Layer 6 of a small transformer language model trained on English Wikipedia (21 layers, counted from 0, width 96). Numbers have three digits each and are written without spaces.
A neuron adds its activation times its output weights to the MLP's output. To switch it off is to set its activation to zero at one token and run the rest of the model.

Output weights of the MLP neurons that the questions are about. A number n stands for (n - 500) times 0.00057.
n10: 666440433500449571487514394590326403617460599567403588275593611644743624414566374580692433402681587661456479524402551290587551514530210527310550417258521569340513460611568518403473269393334432377392493232588417386426586470435526693323517497389376413507590323415629579421490559352433524539
n25: 567528551465467469556606656602504437685576391632511452348476022439500634297342500443681594623313393508599589334361320611553387586417496477504569314479516278135539535420544390276684391638662492575333576532388738500548640608743496512683338535406435263488654617333541284327350418496561415452
n29: 531651478596602419566725500503468558670400596584420376518662323486552456490423320711770439439713611378427546465427434420277473598520397560515640483392418750483569518544749550545574468469551500526526477542437380493542482382493232661349530743257606503290371390507632579590589462338430557687
n71: 572666745370493496523656443179206634463515405572573616525254513442440646397462605485670430550440612545333374392605518448477366471588377290681346255371712579556370662508252463385515541560699351416346420585420542581358644671421572323389527374475392532426688533485430373413198659421297277512
n158: 543553567373385603450507654549703497631545487333360553631254619343435541392632479389591585628547563633417561563523344414500350297547402434326430592510539613341575506685601755648670412500529546664447601577280393551645436477353500437454458621378635612410510644605649343559472523362535449436
n178: 591615423341396447434459830466594354489620396434493462538409380564660482377285364218558379454593427474657384438387413471679482698717844378546437384325536519368378665539384391633574332544386414643548444389459626373340526286717465681452561529613497412525478317541534482595545391464581594429
n185: 662516594472471457473493529597605616451617594391552470420548595394530503339617514515385518218500459503340366618362384445420481510710583430601561335417491653481699590491476283450651552573394572385545580490638515676357435326453609394467503572694625239460471423647572484405433449456436593697
n222: 459481469588483753609458466589333331568593620545471385469286232427507737574414446457484558399507322420465416589418476597618647492525714621555586521430526349500638342382693454524464413711384335426448339417590564403511513663254465380469627335554710541692266686622584423496394371791347388651
n224: 449476422493469689386725586389437360385447464452408481642452438454360437544482522688485531377555483584357486476473749603431608592369589389421395539401691617500472548306563704506576510361503645445526693874338461520364509553470565510709583648405512517374483475327739321456490486750569406490
n281: 565406595500509410546447430516373363679404585327666500457374489326468619272392640493533292410455579649421486500473538438563405325559510526395490510361392274541494579593529504609490349514507388326445322531448352424420294627432687590258637279369422404661414704435719469671510312476516420500
n335: 421496278381548482554531416507597500500460471473453283520406484453260358616603452689420288606425372185512504466443665527525362567662460320472565554449519874644398340529553430718474546575596489457457576500679619533473720504687633428546379783644415398419538612514477781324543721590402685374
n339: 585281458506560484569443420539644381333491600573718386599458594371421544766500628412448503494522461557545205487517482263575649329497553509393437578333651599388441506560537480653567520262510603606469497680632440433570396468659628576597506371588526703621566515722594474660550568438412570410
n354: 593500519438446496524304620410465500375512271398439540491425254496437520446403492325738647435408508383425677374448439602597696403435403544469561322421376588424546765313386478331386914378508442556837528676547456386195407619596508032590377446444588403533728390326500780483688265391383326436
n362: 622365507504497584558507602607530534588302267737409544654518557739406315439421516351416560346480442511568659605535313525483439752566337538694483313523415500594559465524671414416587555644637457469490524203540234507592344549564452322641693268299462572465630480510489432478592668643368382313
n367: 539578555524657439497717550542687252432337467539324331723622381449497592382614350415504474330517318518471417419348545405524517193530638396578507396482607379289617441527660351523476389500459600410375578525309470435600512551378517571490551379569405637435352627381572423479363622793402295639
n369: 471522470324414697445586291497452382596339590522755582322540523211422406281386497462411204518541757608303500493417517529580285572656371510603423365541393458533497555514433444375496404392394589655636608555555479675596689567457541588655504496254585406602554645425429532359631432529799453437

Each question names a token from some text and the token that comes next. It shows the activations a of the neurons there, in the order above. A number n stands for (n - 500) times 0.0035.

Then comes g, the gradient of the next token's log-probability with respect to the MLP's output, scaled to length 1. A neuron's effect is roughly proportional to its activation times (output weights . g). A number n stands for (n - 500) times 0.00083.

"oll", then "on"
a: 500500500500531576500500500509500500500626500500
g: 467675562545506413346521674516473421570358549639653745405415618630418367476345507494723368504572615403190697778523599505316553201366305490672647526458456564510481472575620494515511647516622450446612689672360576585442494573589512283463444307284679663456397397479373285313532585546462372653
Which neuron, switched off, raises the next token's probability most? n178

"became ", then "N"
a: 500502585864568500504500500500500500500500500500
g: 655550343413524640562303641472371451365397335248449510454393274357573708430471394483597400494462392545620557246617377605529675269595490524407346599323470376436468487630642354429636515597438450753629403518500469521597329230239466408525460676454580494482377296799530551639409603454531272591
Switching off which neuron hurts the next token most? n158

"Rom", then "a "
a: 500500500500500500500500500500500569500500500500
g: 548333619593429538479457446306619516479421441508552559562696499504401628473320522483651619309378672596507205478559415498427423169453612528675435478324390457430440432195494331558544558320559389619453606587600655460409435534514459358562662346440413815651444459375365574677474655816454581216
Switching off which neuron hurts the next token most? n339

"200", then "6"
a: 500500604500500503500500500539500500500500500500
g: 487568432619635390527480570570707548337505645437739542589454285497358519630605575549598453426510555564571480742670451516605562492489470649424560361482449446563461375604655417582502476668536735386567451539645274520557392570509646638052337707101586481320611446473600379621451555295490292539
Switching off which neuron hurts the next token most? n29

"and ", then "1 "
a: 500500500500520636500500500557617500500500501500
g: 407350457505415595679700622350762440253569391587375585492318529465740609633446731517388396590653440525704320402485353506480682525386527317528438405410493468643177441387370426676505626585616398527563563436536433424213684382625456720358567488473551430542365659522432483500708617642648637525
Switching off which neuron hurts the next token most? n178

"ute ", then "of "
a: 553538729500505500533500500500500500500500500500
g: 579660340646573423651473658373354525156448397435639551451505338315254482624486477482469606565365553345656610375504459559514419459597570524696424544800446485308357541462610478386544365508534493430381498600574545569660552310651397272803653652666319378661634643413524317576478429390558665655
Switching off which neuron hurts the next token most? n25

"y", then "an"
a: 500564500500622566507500500500531500500508554500
g: 589455691494539525387455461675516366439267519420568661447365815462459372514321478383345530399569462328644314585337457510430474519402421778474295484518565564465568537644566238349561346643418436597570447483451323344582678715373430768398239537379574192327580503602713490447558440439437566509
Switching off which neuron hurts the next token most? n158

"es", then "), "
a: 500500500500503500500500500500504500500500500648
g: 435527590605508409472406728678477478507243451486626660552339591372579495585358490586538134576524565531310393483380515239504559621645500331454487359594232396719480376614397550396612499511575474445482450313713453479396585459530574772449384429307455621387494414566448479807343703765581622511
Switching off which neuron hurts the next token most? n369

"the ", then "end "
a: 500500500500508500500500500536500500500500592500
g: 459497515317571576660388511651672598332455307402524591317526553622327529490494458391447464378537474406490335523561621486480379853446668366708525490648551706285625291348605385545452461565446577483519638705325596621583542540657541433792402572736605441359608694492641187542416308550479391492
Switching off which neuron hurts the next token most? n367

"it", then "o"
a: 500500514500500500500500500500502500500500500500
g: 684465492440395643541607502718457364487458609679448464471450645379459682701609289432490415504530710396412359620287424524382295632433323525534608315513419539314340452556724553556545654390603210744573234604494255691450327451447382665567551610331602545378483584474559415485491330418471550291
Switching off which neuron hurts the next token most? n29

"but ", then "with "
a: 523500573528770500504500500500500500500500623500
g: 527534616612456643578672594528657416381610851507489404450568572330534675460432466575592285555437481581501423302364570455461693442763413546456635405265605445541669411621616528135457373295598525631539324544521445664441573497378685606447317779622587541578394677282463607588513516466560366646
Switching off which neuron hurts the next token most? n367

"ach", then "; "
a: 500501500500702504500500500500522502500587500500
g: 524387735554560762591417549483349461613487509463562477487663561493308364389625457540503590577413583427520556684478365417480586308276468434685347541492259235449367450579556505599398473259511516328634474400598674727335740465493630619445494380519627185734649583387638313600455367635653583431
Which neuron, switched off, raises the next token's probability most? n158

"ling ", then "("
a: 556514502500500500500500500505500500500500554500
g: 329548573751596397537548501381854371614339583495695232696568666325523463449676427334571495507473326586449535488530578579313487511540535409474387536752758394494558597744536443385602410312598407727451336620476407493389384634455301545374313563613559602281475592557394372406562512607657455594
Which neuron, switched off, raises the next token's probability most? n10

"ater", then "ford "
a: 500500500500500503500500500500582500562500500500
g: 761514673375427558393439569540425459512542460223560502450638579645547495480427357249398476762532304284215712482532623601326576466217262594634406578522412462528523585596394501814574632384464455292549388397410503475331477479567350438622426433274407633411449428424688601436348533463368601508
Switching off which neuron hurts the next token most? n354

"o ", then "di "
a: 694500711500500517508500500500509509500500538519
g: 628541686432503744470378433709433537561400329356362520575111411412330558497650496448313685388527449512560528674449540626524339507344271519488527546553424466334427506375573545609401523505582453363536534507601385557559692394387761517631456370481548683446642828426688379525426776738493668459
Which neuron, switched off, raises the next token's probability most? n29

"\n\n", then "In "
a: 500500527500500518512500500978500500500500500500
g: 659299338559451704456512477438790469482266213719639432644712660613430434506795393452422318464365638606553519438456521641369406504514482414516428598510370470718566542575618521427639392402642542454685499695634362541496578598569442577564608579598363587434523547558142381657433537438596684302
Which neuron, switched off, raises the next token's probability most? n281

"a ", then "Pro"
a: 521500531500550500532500500500500500500500692501
g: 419518362552488406406789393628373517592728541565565643508621632473632411391421645804524557522414629363451579533576544676775355687420526384389392533425647554571484498584652701300555607567507530346408479524356692263381382629400445448736193732502373616465563563469414365316572525516591318515
Which neuron, switched off, raises the next token's probability most? n367

"in ", then "A"
a: 500500500500543734500668523500530502500500500500
g: 371684554446517497556390578193305597528471513553464355450296323272504597454463655375512692593339637591432412556479482407652484449467645423613454347528435290375469509314358492482567624535457405678248613562629480637787622375329384248521470421581826617452301444524315624461415381644501560389
Switching off which neuron hurts the next token most? n222

"ie ", then "B "
a: 500500500500500500531500500500500500500501507500
g: 371555599487368302552730511482635495484577527602537567454415715314507381539361259438490376578634484479459361450273515592578496482300714705616570395739359783493612454459432407582562470381426288514613465607316634617385332429482634436461413793396628573516472602755264345390482347403579553682
Switching off which neuron hurts the next token most? n185

"y ", then "0"
a: 500500597500501500523513500521500500500500645500
g: 371520479615467291669604591423660293426583387484635648435266558377377353609240424559570508690569609415537512394588549611506385481452599556546376297606622588792470339451433418608560585659385520700648419488384740473375388304610596553354661767562300544470487538566443384567685616692671630648
Which neuron, switched off, raises the next token's probability most? n367

"ol", then "o "
a: 615500502500500500500500500500500517500500500569
g: 537545509397386564790489626575496602429372455551220471476677397456385657568624476390557454457434541320708351627517393308550433566244574514694550403814451561590403519332607146526501558425366390409723655625658378478576412506403525755634563271372568406372576526515580286372595427533576550538
Which neuron, switched off, raises the next token's probability most? n10

"led ", then "by "
a: 500516500502500516500500512518572500500500500500
g: 417602732505726572570525714262616309570685578486633495619314617620489441583625549301443646631640308439604399388458375471711543573307432608561478344599502431518542598505482722248576347506375395363625376534621287565509662641492498543456489417484354320526307457450642282287255655522477587487
Which neuron, switched off, raises the next token's probability most? n335

"an ", then "1"
a: 500500503500560509501500500500524500500502730500
g: 262491502295543384540651676468628280483680469598548655390353753592595530623270475411449406578702530434461491504537461695558347697284664409642485478439349537761343387615517346464591631641492298653659444581483587583342331455655711537362574763502459457643481570577525431647635583587610602396
Which neuron, switched off, raises the next token's probability most? n367

"on ", then "lo"
a: 500500500500500500500500500500766500500500540500
g: 467341361421619506516564414555457566393656551472575624290127402645399298625516419415548521797617491365583666546546583355539548639501431520318427443532568550567566649207346453463361358488400463476507349464439541663672694384643458119457452361394471346491363310439584353257459421406558620456
Which neuron, switched off, raises the next token's probability most? n367

"o ", then "requ"
a: 523500555500509500553500500500500500500500601500
g: 403568329502402106593687489575624495363460577638658680432634407593706476470214481530482454544610698602342557506587587669516501572443660498702279370485633716680646346617422449473413587559437567617448554584253487451401230609537386667425597700479520527441380441473387472384372400455606289356
Switching off which neuron hurts the next token most? n29